Layer 8 of a small transformer language model trained on English Wikipedia (12 layers, counted from 0, width 64).
A neuron's activation on a vector x is SiLU(gate . x) times (in . x), where the dot is the dot product.

Input weights of the MLP neurons that the questions are about. A number n stands for n times 0.00095.
n4 gate: -242 -121 -60 -225 -63 -49 -121 129 162 80 60 160 -114 87 -183 -59 -86 127 177 -76 50 17 -2 -49 -36 405 137 -55 235 -204 -161 -120 365 27 -94 92 126 11 -86 -138 269 -128 127 -171 -65 72 14 -115 -16 76 -437 -107 -5 -176 107 -22 -100 -160 -157 142 -21 57 41 -245
n6 gate: 114 60 107 40 194 177 109 -307 95 53 -138 47 95 154 -66 -225 -141 -215 -14 207 333 -271 -53 62 38 -25 58 217 -88 -175 -255 -21 9 15 -232 -46 -127 -270 162 -14 0 -88 281 24 -166 475 -36 -199 260 43 -272 -181 -29 113 -44 -88 -177 -13 105 -156 -117 191 55 12
n18 gate: -68 -7 173 149 -134 76 186 196 -195 -31 -88 75 203 30 9 -131 -19 -31 -93 -69 148 -55 -12 85 -215 242 -42 128 238 -71 -25 -30 -62 -114 200 -139 362 90 80 43 21 178 19 320 -195 92 8 109 -67 104 23 -59 -66 93 49 -147 27 26 129 107 127 -44 -185 286
n20 gate: -99 114 33 -48 142 -96 129 62 -81 -114 243 -194 246 89 -26 49 94 91 14 203 -31 -52 -76 -99 34 176 -5 -73 152 191 267 149 -182 -6 -219 148 104 49 83 -19 -122 24 -123 40 -140 -320 -43 202 -270 -198 -87 -294 7 -114 187 65 -121 2 89 -16 -84 113 -45 -209
n21 gate: -230 124 -266 -15 51 40 -6 4 121 86 -112 -121 182 -114 -60 93 142 30 -17 101 319 -233 -196 -70 -10 175 -119 -118 -147 34 179 -82 163 -85 26 -112 -63 -30 -217 28 -166 243 -54 -80 -97 -447 -270 141 -31 164 188 22 -10 79 26 135 117 159 101 190 -206 -101 -55 -200
n27 gate: -51 -40 26 7 -66 -85 -58 -99 55 165 260 316 28 -182 98 59 38 102 48 138 207 159 299 -44 212 -185 82 62 23 -148 34 156 110 -124 -289 83 -365 -56 -8 -86 -130 -119 -260 -148 56 -53 -246 28 -64 83 -166 56 -18 195 131 108 -120 -22 199 -54 112 31 245 213
n34 gate: -65 -158 256 -80 -66 -213 -74 -73 15 15 24 112 149 -88 14 -15 52 -19 -85 -217 1 -132 88 187 169 -143 -188 18 148 -114 -11 123 -338 -163 117 211 -195 -47 291 -138 -169 41 216 -62 -155 -117 114 155 114 190 319 -48 -80 71 299 -112 111 23 -70 -334 32 168 154 47
n52 gate: -171 -61 -9 37 224 -49 10 117 298 5 -34 -49 94 -88 64 139 8 104 -64 102 90 123 -73 107 85 -58 8 35 -95 65 63 -62 -215 79 169 -71 -240 -271 -107 252 447 -251 198 -102 119 148 -110 108 -33 97 144 53 66 -164 -100 146 141 25 -84 -49 238 290 152 -10
n68 gate: -62 6 -166 -126 182 40 -124 -17 -52 -28 97 23 -13 427 31 33 -65 79 12 -270 131 154 -13 149 103 82 -29 227 6 127 -75 -100 -3 -152 -162 -179 -170 192 8 73 85 213 -14 38 39 220 196 38 -172 64 291 274 -84 -30 68 22 -99 88 34 -46 36 158 145 -79
n82 gate: 38 36 127 35 144 -35 98 125 20 71 -3 -111 -306 192 -137 -122 53 82 -123 -155 -175 -127 134 -115 270 -300 -244 -33 341 -9 187 219 31 -109 92 -108 191 100 231 5 129 116 143 178 13 -237 137 27 45 16 -78 -66 -102 -52 -26 29 209 188 57 -46 -59 139 -17 -21
n106 gate: 2 142 -75 88 135 -73 96 21 370 -97 -123 221 -7 -89 1 -42 -178 -78 62 -149 40 36 122 52 129 155 -34 17 259 -89 5 -272 60 25 -136 144 -10 -114 218 -1 -117 -44 89 29 190 184 153 76 -87 55 -12 -150 80 -129 174 -275 227 167 -48 -399 172 -55 -110 196
n116 gate: -353 134 24 57 66 419 327 -179 74 111 47 102 197 -145 -11 -55 130 44 -116 37 113 9 305 -317 -143 88 61 279 -8 -100 205 -133 -144 -36 32 -151 234 107 -311 170 143 180 60 13 -80 -236 77 105 -199 -119 72 34 111 -91 -124 81 -45 77 186 33 -28 13 -141 211
n129 gate: 194 -308 -164 312 71 -7 -25 214 36 -221 9 69 -190 89 -177 116 217 113 -40 -101 -151 112 18 -142 -139 68 -47 69 72 21 -26 135 -66 107 -145 -23 60 25 -213 296 -120 -28 277 102 8 -120 42 162 -154 -281 42 2 -175 139 185 -53 -78 -195 -121 -18 -254 117 128 192
n134 gate: 170 8 -99 -237 -2 194 41 -48 89 -41 -223 58 -22 -244 -37 -107 -37 -346 293 48 -186 -25 18 147 5 237 -87 71 61 -165 23 -70 37 125 155 -216 -42 -298 -4 -52 43 79 -34 49 -161 160 -102 -98 -70 12 -94 -37 51 -69 -172 -15 -222 -14 -167 32 -6 24 -85 -30
n136 gate: 119 -198 -62 -127 -134 367 -126 182 195 -139 -148 73 -59 287 -17 -152 122 -149 -169 194 111 106 -79 -171 -14 47 34 207 -111 4 -166 329 27 112 12 -158 89 -56 298 -37 -214 -78 113 -291 -15 -6 -74 -37 175 175 -94 -57 119 -34 -88 -60 300 -165 290 -38 52 -141 4 20
n147 gate: -50 48 120 141 -2 16 81 155 187 54 283 -6 174 -8 -52 66 -125 69 -142 75 -29 -234 -146 -193 264 99 -122 -169 60 -43 -336 -30 -206 117 -5 275 -94 54 255 -154 36 -195 29 -150 -195 -119 -96 -76 -208 -112 50 -94 221 -107 4 -35 79 55 -18 44 149 121 142 125
n163 gate: -77 -19 -117 -1 -150 -8 -32 -285 2 284 92 241 -24 24 98 60 131 18 31 -130 -220 13 -6 18 137 -264 123 21 -169 236 -111 -20 109 -79 -96 -41 48 -63 -23 52 146 63 -164 136 82 -84 -62 101 -286 -72 -105 277 46 -123 118 -421 15 -85 -52 46 300 140 -139 -29
n176 gate: -445 10 100 -109 -333 -157 -88 57 -270 -87 96 60 17 -254 34 -190 162 -187 -4 110 -68 -126 -122 3 -18 -51 118 94 62 223 103 150 4 31 118 133 -104 -196 163 53 72 112 -221 -133 156 214 30 154 -163 181 -5 98 -153 191 160 38 -86 -124 151 53 -52 236 239 163
n186 gate: 153 2 -4 -88 -154 -102 -257 118 -94 -99 -106 35 -168 -104 56 -144 65 -142 -127 -33 86 69 -163 -35 -152 108 -360 65 -126 -147 180 96 213 180 -209 104 134 -24 173 -257 -56 -115 -62 133 -144 -19 260 -94 -8 -95 -197 67 156 -84 51 -25 66 -137 150 -290 -362 -204 -155 164
n4 in: 49 -42 9 150 46 -186 316 -127 42 83 -45 183 43 -66 -18 -196 68 -14 -111 160 -66 -34 -5 201 68 -264 -298 -198 -98 -198 -62 -222 146 26 163 57 -139 -71 -140 49 224 -17 -24 -95 30 -106 -188 3 286 142 131 16 168 -342 16 30 -109 19 -43 282 -40 -21 -116 -59
n6 in: -60 -179 233 53 68 162 -33 115 275 153 -2 172 105 26 -339 -10 -76 1 38 73 -19 18 -207 -349 196 -29 85 86 211 -107 124 0 -336 119 128 117 -54 -282 -257 74 287 -119 -180 -19 12 -71 4 66 22 140 157 -108 -156 339 118 176 -6 108 206 101 194 16 22 -11
n18 in: 32 -3 -180 270 -334 -45 111 -82 -190 -187 -209 177 -38 63 -319 158 126 -92 9 142 11 -225 -261 -130 -32 36 -67 98 -68 -146 22 83 -97 -173 178 233 70 -31 93 52 -45 -145 20 101 -101 14 -224 15 -40 154 -26 153 126 -32 197 2 -8 -142 -118 -76 59 59 32 340
n20 in: 71 -107 -102 -81 60 70 -145 298 159 -190 10 -36 190 -303 -53 -201 25 66 19 11 43 -85 -233 -27 118 8 100 -212 -18 142 -262 249 -226 -207 116 -134 227 -293 159 68 -36 82 251 78 -88 76 12 17 -315 -30 213 -201 -34 14 -23 -1 114 45 -41 -124 203 -196 -185 19
n21 in: -54 -61 -29 80 -174 -81 -38 -120 -47 -53 -9 107 10 -185 -50 -207 -61 -172 -178 -134 -118 100 -132 -296 -280 -190 -25 -263 -77 -93 -175 251 -279 10 -122 72 -15 -156 31 -147 -55 -8 -4 -170 -95 32 4 -208 109 -177 -162 -137 120 -204 199 -103 -71 59 -155 -75 -25 -34 -131 -209
n27 in: -201 145 287 -155 5 -59 85 127 30 94 -241 -19 -190 -211 107 -177 -32 9 -57 -64 188 260 -262 111 279 9 57 -307 357 -271 178 79 -25 16 90 -38 20 -33 269 -226 -24 -72 110 -104 -85 263 229 -253 115 -33 167 162 -35 -215 -106 -121 109 -36 10 288 128 -44 123 -12
n34 in: 267 117 -12 42 -50 -3 203 -40 -116 -188 111 295 -60 -46 93 -198 -51 -56 72 -157 -3 16 -2 -253 -176 -148 -250 -85 57 -147 35 6 70 125 -230 -199 147 41 -11 278 -28 33 158 -192 92 -5 -81 -106 144 -202 -10 77 -382 251 -5 -32 -31 -66 150 91 131 53 -129 -108
n52 in: 1 -224 102 -121 -42 78 -67 -71 -13 -71 151 -48 240 -246 173 -29 108 81 -182 -16 1 171 -165 -401 -5 -55 -77 5 106 -93 -141 20 321 -136 -92 -246 246 -183 113 -160 -81 -110 -197 102 -102 3 -74 -66 48 -190 -139 67 -78 -81 95 -79 -53 66 -16 64 171 -204 56 222
n68 in: -77 -262 -79 -316 116 -118 -217 217 224 8 123 -25 133 181 213 213 -144 80 71 42 -49 -69 23 -104 134 -56 -297 -159 17 40 258 -205 -29 47 88 173 -234 289 -102 88 113 -119 -195 149 -167 -68 102 57 40 124 -74 40 36 18 -27 3 15 -116 78 -46 116 395 -67 179
n82 in: -146 149 71 52 72 55 -66 244 -29 97 -192 -119 133 -130 -424 -62 -151 72 43 -85 -25 170 -140 125 75 -68 81 -26 282 -93 18 76 -94 -232 -165 174 -57 -306 72 141 -260 122 -71 -188 -47 -145 60 -293 227 -98 -92 -132 -4 -72 29 -86 15 98 -110 38 -59 -39 122 -80
n106 in: 200 67 -146 39 69 113 54 -10 89 -110 -229 -158 -199 -141 336 -178 185 117 47 64 -266 80 -198 -139 -127 123 -164 -110 123 50 -33 130 45 224 -36 -228 84 183 150 211 -143 132 -227 0 328 -275 60 -213 -206 238 237 -93 171 63 128 211 150 -159 -81 145 382 -211 196 60
n116 in: 222 260 -80 -173 158 -73 -181 -32 1 197 39 55 115 192 67 63 -261 71 195 251 -139 -229 -87 7 5 -197 210 -21 -119 -28 61 -55 74 -152 351 2 -174 -52 28 252 111 180 88 -110 -207 11 307 -291 -175 -348 -132 -299 -29 -46 -26 41 254 8 41 -154 241 -14 -246 0
n129 in: 186 112 148 -15 -52 -287 -175 123 310 -155 -86 -104 315 -204 118 82 -287 106 25 155 -18 225 -89 173 135 320 -162 59 63 -51 161 268 78 -8 110 12 -102 -214 29 -66 -179 14 -269 -5 60 70 25 -103 -107 40 78 135 65 -109 -78 21 74 -79 34 -125 -131 38 -222 -214
n134 in: -127 38 -97 -182 -139 -336 111 -299 -211 -222 -204 258 -87 90 209 148 2 -233 146 78 -118 -14 -17 -162 -68 -283 44 -133 137 -19 232 -39 -25 -157 38 85 -137 122 29 382 -36 6 -39 52 181 -13 -28 330 -104 33 111 42 -126 18 33 -115 -66 -184 -133 114 -332 -68 -8 -80
n136 in: 6 -151 212 -101 71 -122 4 362 20 -53 -147 85 40 29 -190 -82 6 -132 -225 159 -138 -136 170 -63 -85 -179 13 -64 -48 78 200 140 -61 -44 -106 -53 168 -10 79 -38 56 204 -76 138 -27 -428 137 266 -127 44 -251 -239 -48 167 26 65 96 145 -7 -64 -25 -242 -226 185
n147 in: 209 112 -238 199 -65 94 84 -19 230 -65 178 -51 -4 -84 -186 -33 338 -62 48 202 206 59 -94 6 -267 -45 57 -26 -113 235 -61 -11 -12 91 26 229 -159 300 98 -50 -35 -21 143 -108 174 84 77 38 244 129 121 -79 149 -222 88 142 257 -30 -61 37 -59 158 57 232
n163 in: 48 245 -17 -183 16 -68 166 47 -62 89 147 -149 14 16 256 13 -62 99 -104 117 155 2 152 -35 -134 58 -214 69 26 -152 -191 181 -196 3 47 -23 382 3 -169 -47 127 -218 297 -5 -257 123 230 -140 211 110 7 -135 76 -36 108 63 -300 78 -97 89 -69 -154 82 70
n176 in: -167 -74 -96 81 296 191 416 236 -137 -191 -136 107 -33 -88 133 -228 108 -42 -24 43 73 41 15 181 -125 -15 -26 -13 -18 356 220 25 228 12 -9 -87 169 111 134 -22 184 93 106 -105 -85 -73 167 223 -142 -29 47 -111 -206 161 21 47 -107 108 -20 -1 -101 172 226 43
n186 in: -355 79 -69 294 52 348 -4 36 -37 -102 -18 107 314 90 -19 68 285 -152 -54 -17 157 -80 -79 39 -313 -34 101 -3 39 23 -71 59 -217 -50 -56 53 -129 55 44 94 171 47 80 -299 -22 -21 -83 75 205 -105 -42 -1 15 -174 93 -19 -189 -139 32 188 129 162 -302 -291

Each question shows a token from some text and the vector x that enters the MLP there. A number n stands for n times 0.015.

"k ": 103 -79 15 58 48 -1 -1 102 -110 -9 -52 113 59 18 215 -104 -62 14 4 -35 -24 -165 -60 132 -65 -112 -92 60 5 -31 -34 -67 -69 162 59 89 187 -113 194 -15 -70 110 -28 137 -24 -80 28 40 -41 70 0 -109 -114 8 201 -93 94 -34 -224 -142 -76 -206 132 86
Which two neurons fire most, strongest first? n106, n18

"le ": 52 -13 96 -24 -1 -56 19 71 -84 -97 36 97 33 68 135 -42 -24 100 -96 -93 64 4 105 151 -86 -60 -131 54 33 46 -5 -84 -25 85 -52 212 313 -120 230 24 45 23 34 17 -27 -22 12 90 -20 -41 -32 -160 36 77 141 -119 25 58 -101 -35 -43 -100 50 46
Which two neurons fire most, strongest first? n34, n20

"young ": -62 -58 64 62 83 -105 143 -130 -92 -110 -20 -22 63 -100 116 -143 9 -90 54 29 -51 -107 -162 120 -15 -62 -177 -75 -88 11 94 66 80 88 124 -58 173 -15 212 -5 -101 92 0 -15 26 55 -134 -123 2 78 65 -8 -115 -95 127 -95 153 32 -156 248 -44 -1 57 122
Which neuron fires most, and how strongly? n176, at about 8.5

"ly": 67 41 74 128 87 -84 -126 -28 -150 47 -83 3 28 73 96 38 -9 58 -201 -84 116 53 -31 44 -5 83 -6 -13 63 22 25 52 -168 -63 -48 20 130 9 18 -88 -28 34 44 -22 -94 -106 67 -44 41 -400 -83 -33 -84 -298 238 49 -104 2 111 243 52 -4 -34 -134
The neuron with the highest activation: n186

"Ey": 37 5 -93 99 31 -83 -100 -200 -91 -23 -29 15 87 30 13 -5 90 -98 -218 -101 -67 126 -112 92 -89 -76 18 -62 -20 -121 -23 -133 -85 -1 -73 106 -9 65 42 -94 84 -42 -56 -53 -130 56 115 -67 124 -207 87 112 -106 -281 179 -145 71 58 66 97 28 7 -75 -253
The neuron with the highest activation: n186

"en": -2 -44 -130 2 37 -66 -39 38 -105 20 -72 -159 243 -87 2 58 15 -34 -47 12 -123 66 100 -95 -86 158 -109 -3 2 7 -82 34 102 21 -73 131 78 -67 -39 -76 -1 196 -2 132 23 95 -109 -57 10 -15 117 -61 -16 -420 -80 -53 58 -16 -81 103 -129 79 -148 -172
Which neuron fires most, and how strongly? n21, at about 4.3

"at ": -36 48 -22 -48 180 67 69 -14 -8 40 65 114 99 -165 37 17 48 -103 119 269 -204 -195 8 127 13 -141 59 -2 -93 39 -78 -2 -44 158 -114 190 200 -15 60 -99 -36 50 -103 49 -74 77 -34 -77 -90 40 128 -51 33 55 -55 35 -3 -96 41 -21 -23 130 98 131
Which neuron fires most, and how strongly? n176, at about 7

"his ": -25 -71 25 -54 -95 -90 -18 70 -125 -70 23 76 -5 -18 69 -67 -11 -142 -33 184 -52 52 -129 -19 71 -23 -82 7 -118 -53 -52 95 10 9 89 122 294 64 -9 68 -125 58 51 -134 -64 -172 -76 -37 54 131 41 -46 62 -7 2 -69 25 57 11 297 18 -128 15 193
Which three neurons fire most, strongest first? n136, n18, n21

"Belg": -40 -162 136 70 75 42 81 -149 37 -94 67 259 31 -123 -66 -151 45 56 37 2 -93 128 6 3 94 -98 -167 55 -131 -124 -52 47 29 305 -80 59 -33 86 5 -108 -2 80 -77 5 55 99 -48 40 -68 -6 135 126 145 -69 36 -46 -90 -55 -90 133 128 132 -111 -10
Which neuron fires most, and how strongly? n27, at about 2.1

"season": 164 -38 63 -53 -48 -109 -70 -40 -57 114 67 -78 20 88 -37 52 215 39 -88 25 -61 59 92 82 26 -23 -194 -12 67 24 14 -78 124 -61 23 -6 -28 88 263 -33 -45 -41 -89 38 88 130 -245 -142 32 5 99 30 24 -129 77 -32 -217 133 45 201 188 65 -84 -87
The neuron with the highest activation: n27

"position": 102 -37 30 -110 -124 -91 -76 -82 -11 91 -17 18 140 1 33 177 212 20 -190 3 -116 94 -2 -80 36 31 -44 -118 -4 -84 -52 -39 110 -146 163 61 52 14 9 52 7 -121 -147 75 74 24 -256 -167 113 -160 130 71 -187 -109 80 52 -85 -14 -114 53 42 31 -42 -140
Which three neurons fire most, strongest first? n176, n136, n4

"career ": 108 -70 -69 36 -59 -64 61 -6 -56 -105 72 -44 -61 -10 69 -23 132 -152 -9 85 -93 -89 -108 79 61 -2 -277 -39 -60 -82 -111 -33 -27 -270 123 36 187 119 195 4 -46 -91 -42 72 14 4 -132 -192 36 39 43 -135 16 -58 124 -74 101 47 2 -110 42 152 -42 105
Which two neurons fire most, strongest first? n18, n147

"successful ": 65 18 -64 78 -20 -54 149 -36 6 -113 22 -114 -22 -179 76 -92 -71 -99 31 40 -192 -136 -167 54 49 -40 -221 -109 -117 -56 47 -30 25 0 62 12 216 -35 168 -94 -170 6 39 -28 28 53 -176 -103 48 8 183 -8 -31 -17 -21 -86 123 141 -40 101 -21 60 -51 140
The neuron with the highest activation: n106

"Matthew ": 138 65 119 -75 -16 -31 102 94 -58 -49 -62 126 97 20 85 -126 -121 -41 -67 -95 46 -9 8 161 -41 -77 -125 33 -38 34 -9 -49 -8 93 60 134 127 -210 180 4 -63 236 64 65 -10 14 -18 -32 -57 35 -137 -119 -81 84 317 -67 24 82 -108 -138 -39 -223 35 57
The neuron with the highest activation: n34

"several ": 64 -18 -190 93 -52 -81 85 -10 -127 -124 50 -54 30 -100 209 33 22 -78 -139 6 -143 -113 -74 -17 84 -78 -51 54 -202 92 -18 -16 71 -44 -55 -1 252 -27 11 34 -85 -50 65 -73 -36 -47 -163 60 -182 83 -33 154 -2 -30 -42 -94 -3 25 59 237 98 22 9 58
Which three neurons fire most, strongest first? n176, n18, n163

"active": 187 21 113 36 4 3 -135 -109 179 -56 13 -29 47 -37 57 120 69 221 -22 72 -128 33 -7 -39 66 -20 71 -46 -75 -136 23 79 76 -190 85 66 129 -56 88 -92 -104 -42 -160 122 63 24 -6 -119 11 -194 104 24 -2 -166 179 -82 -201 21 -117 57 51 139 61 19
The neuron with the highest activation: n129

"ar": -25 -32 -31 -92 91 -18 -79 -75 -69 18 47 31 -56 9 87 30 -24 59 -153 -3 57 94 4 -40 -100 29 -222 38 68 -2 12 103 -135 166 -94 30 87 -15 -125 93 -57 10 -58 53 67 -93 45 -41 -48 -299 24 80 55 -409 366 15 -3 -56 -20 84 -116 -119 6 -79
The neuron with the highest activation: n186

"T": 61 -47 -24 -71 164 19 66 -72 5 -78 82 23 50 228 131 64 30 16 51 3 73 63 -29 92 96 34 1 -14 -13 -1 138 -81 -142 -119 -25 94 184 -62 -370 92 89 -89 -21 42 -58 -29 -112 34 -4 -29 241 11 -155 -88 202 78 8 -116 84 190 9 159 2 3
The neuron with the highest activation: n68

"A": 59 -109 -13 -27 138 -34 15 -26 10 120 -73 -61 67 160 203 -1 126 23 -22 -114 -23 70 102 91 166 28 -130 98 -50 -112 35 49 -319 -33 -106 -44 -14 -127 -280 -15 -53 -23 28 -16 -40 96 -67 -21 89 -127 -29 37 151 54 298 -82 5 75 45 55 -132 189 -69 -71
Which neuron fires most, and how strongly? n68, at about 3.7

"he ": 101 -47 245 -122 -36 -61 61 162 -135 -17 -140 6 19 70 -10 -99 -1 -79 -78 -45 30 -26 -32 63 44 -107 -217 119 -60 -69 38 -16 -90 -108 42 72 197 -13 117 -16 -149 109 70 -177 81 -226 -44 -73 -61 95 9 -24 -34 -42 22 -108 88 135 -118 38 -96 -82 -94 138
Which two neurons fire most, strongest first? n136, n82

"-": 188 -113 -10 -65 -22 -42 -177 104 -3 -137 194 -98 -31 2 80 -50 115 -14 10 57 -9 -194 -120 -28 6 -73 -64 -67 41 -11 119 -150 38 84 -19 4 124 -3 87 272 -112 4 26 -44 -8 110 -203 -8 122 -194 163 -45 73 -107 -63 -40 79 -11 84 138 -151 35 -23 -21
The neuron with the highest activation: n20

", ": 13 32 97 29 1 -35 86 75 17 -117 109 5 20 -118 54 -26 2 9 39 156 -78 -145 -30 104 -15 -90 25 118 61 -60 49 23 -16 8 -16 80 368 141 54 101 23 -88 -58 -80 -40 10 3 62 -19 -68 155 -61 -84 5 -44 -66 -110 -35 -65 65 -69 156 -111 120
Which three neurons fire most, strongest first? n176, n18, n20

"Earth": 71 -166 113 8 94 -15 -114 -84 47 34 36 -9 130 23 61 82 82 18 -146 -134 -67 123 -16 -1 -48 -65 1 -103 -120 -121 -43 62 137 -143 88 41 136 48 80 -129 -60 49 13 -13 -148 90 -108 -123 75 -161 63 53 -283 -194 110 6 -121 -50 -15 104 72 -44 125 -151
Which two neurons fire most, strongest first? n34, n4

"zz": 40 -18 -94 53 112 59 -19 -142 -147 24 104 52 -82 0 42 -58 -83 65 -6 11 -36 147 28 105 54 123 -46 71 68 55 75 39 -193 103 17 130 39 -22 -88 -114 -16 131 -46 63 182 1 192 -159 -138 -263 157 106 -80 -258 20 -84 15 -102 -27 -58 141 -161 -17 -138
Which neuron fires most, and how strongly? n106, at about 2.7

"ood": 46 38 101 -70 47 -67 -77 -173 -114 -10 57 29 106 7 36 -121 113 266 -180 135 118 161 29 70 -119 17 -30 -15 56 24 50 46 123 -76 27 145 114 38 115 -31 -7 -131 -57 8 25 12 -119 -76 15 -202 161 101 -98 -218 -14 104 -128 -34 145 102 69 -167 -33 -6
The neuron with the highest activation: n27

"contin": 148 -16 -40 -198 -133 -77 93 -121 -101 74 -176 68 -9 -86 -56 32 80 -91 -128 -97 -64 84 99 28 24 130 -164 -10 144 -99 74 65 -31 -71 -47 70 -56 128 -65 -42 80 -139 -96 60 -25 -126 -154 -94 26 -50 209 78 -30 -83 -167 117 46 -126 -47 207 -7 -20 -141 -123
The neuron with the highest activation: n134

"tion": 72 -9 80 29 -131 -69 -168 -133 -16 104 42 2 127 -166 66 143 66 -23 -159 109 -100 90 31 -88 13 -27 -111 -83 58 -50 4 -120 178 -127 107 64 104 -13 -23 42 -63 -63 -185 110 -20 101 -114 -125 64 -190 239 77 -51 -238 56 -35 -141 -4 -49 -54 -127 43 -90 -59
The neuron with the highest activation: n176

"B": 178 -71 -17 -38 24 -92 75 104 -77 119 110 54 -34 179 169 -58 104 -45 103 -33 197 22 36 71 125 -20 -143 -12 -28 -101 -48 -41 -84 45 -85 78 31 -183 -435 217 -47 9 10 -20 32 46 29 20 15 -156 71 2 11 -2 279 17 9 -5 -41 63 -93 43 -73 -8
Which two neurons fire most, strongest first? n68, n163

"9 ": -109 -2 99 137 -68 -46 165 47 1 -205 110 4 -81 -192 27 86 109 81 99 103 23 -165 -20 77 -9 -101 -108 181 0 -15 42 -57 -51 -31 72 -2 268 61 168 71 -23 -50 -76 178 -39 68 -77 57 -20 43 145 -54 -52 48 -63 73 -88 39 -49 100 -12 45 -83 -13
The neuron with the highest activation: n18

"to ": 45 98 99 -89 19 46 -14 -57 -64 98 10 17 36 -9 5 -50 -42 -169 -30 165 -88 -30 -64 102 29 -109 88 98 -139 -68 -34 2 2 -14 9 145 335 -107 75 -103 -136 114 -7 -114 17 -76 -105 -17 -80 -79 79 -20 10 55 85 5 -25 -14 29 -1 -58 -12 -48 242
Which three neurons fire most, strongest first? n136, n18, n116

"d": 106 -49 194 -141 -15 -77 14 -85 -32 122 54 -122 -122 81 159 94 -109 76 -82 102 60 82 5 160 5 -37 16 -10 69 -58 -55 -24 -90 -28 94 80 129 -83 -129 120 37 -78 -115 128 -101 159 -62 49 -66 -295 118 22 -7 -247 -56 53 -20 -145 -160 119 86 -2 -5 -115
The neuron with the highest activation: n163

"Bin": -40 62 -116 87 -7 48 95 -101 -54 -47 78 71 131 9 28 114 30 -71 -33 -112 -53 103 -48 58 26 64 9 -54 -11 -87 -103 -11 -63 61 -37 20 97 -8 -97 -22 58 -89 -26 93 -38 153 -16 -54 -18 -245 163 43 117 -286 351 -162 -52 120 -63 143 62 59 -22 -284
The neuron with the highest activation: n163

"correc": 96 153 -118 -36 -9 -113 2 -87 -146 63 -2 5 137 -82 40 38 156 -22 61 -60 -207 -24 -34 -70 35 107 -52 -14 90 -115 -74 -130 146 -98 -64 100 -6 -1 88 -34 -13 56 -48 -72 36 9 21 46 -63 12 191 115 100 -198 -166 -278 99 95 13 155 -79 -8 16 -112
Which neuron fires most, and how strongly? n134, at about 3

"'": -3 -45 -69 -109 40 88 -105 8 -58 94 96 57 -26 10 122 -53 18 231 -246 -58 71 -118 110 -30 -61 -64 -75 -45 4 -85 36 -11 296 -92 114 43 82 21 -131 28 -81 13 -66 23 5 -39 145 -42 -49 -318 173 -4 -31 -144 99 62 -219 -98 -56 71 -48 115 -103 -54
The neuron with the highest activation: n116

"Dav": 112 -99 75 -158 133 -42 53 -179 -79 -109 -175 247 115 76 50 -219 4 -55 3 -45 -98 119 45 25 30 -54 -76 23 -84 -69 2 136 -71 166 0 130 -94 10 25 -50 10 122 -47 -68 10 29 172 -109 160 -112 23 131 -7 -108 106 83 95 -137 -48 1 104 -13 -56 -140
Which three neurons fire most, strongest first? n34, n186, n134

"bi": -16 -77 -35 75 -26 -9 -95 -125 69 33 17 -6 53 -68 180 122 -9 39 -127 -146 2 148 69 -36 -6 12 -58 -36 77 -127 -79 148 -178 34 3 0 192 -22 64 -45 -46 64 -47 13 130 161 -28 -68 45 -228 -51 -10 49 -334 307 6 -44 -41 -82 119 -6 -90 129 37
The neuron with the highest activation: n163

"s ": -28 -14 18 19 -7 4 93 -10 -18 -73 51 21 64 -92 -14 -88 52 133 -108 173 141 161 -23 82 -64 -64 -165 56 100 -31 -110 -166 50 -121 142 190 165 -129 201 69 85 -271 -133 12 2 -97 -104 226 97 10 114 -4 4 -73 -35 18 -62 -10 30 25 115 -81 -6 -3
Which two neurons fire most, strongest first? n52, n18

"yr": 91 -77 36 57 32 -91 -83 -48 -90 -93 -91 18 -85 63 62 -205 59 31 -168 -224 -53 50 -43 20 -79 119 -55 130 101 -98 -79 142 -337 55 117 10 141 -22 -34 -120 52 30 -68 14 -77 -55 17 -62 -22 -177 -124 -58 20 -155 265 15 -26 -11 5 91 45 -142 -51 -122
The neuron with the highest activation: n186

"–": 99 -39 -79 -39 68 46 -5 29 -26 -58 90 70 -16 -28 87 -59 11 72 -35 107 -75 -157 -12 55 -58 -120 83 -42 36 -44 126 -101 16 27 13 -13 376 -35 35 85 78 37 28 31 -150 -50 17 -8 34 -262 98 -57 -68 -28 91 -71 -57 -106 -73 67 -101 -34 -30 81
The neuron with the highest activation: n116

"He ": 33 6 219 -86 -31 -56 40 181 -173 -37 -42 -9 33 84 -39 -100 -31 -7 -124 -75 86 -2 -3 96 -21 -116 -180 56 -42 -57 78 -22 -78 -45 -104 174 250 -35 158 -22 -120 135 65 -148 81 -185 -52 -70 -55 23 -31 -60 -21 61 59 -107 86 75 -113 -35 -100 -75 -59 87
The neuron with the highest activation: n82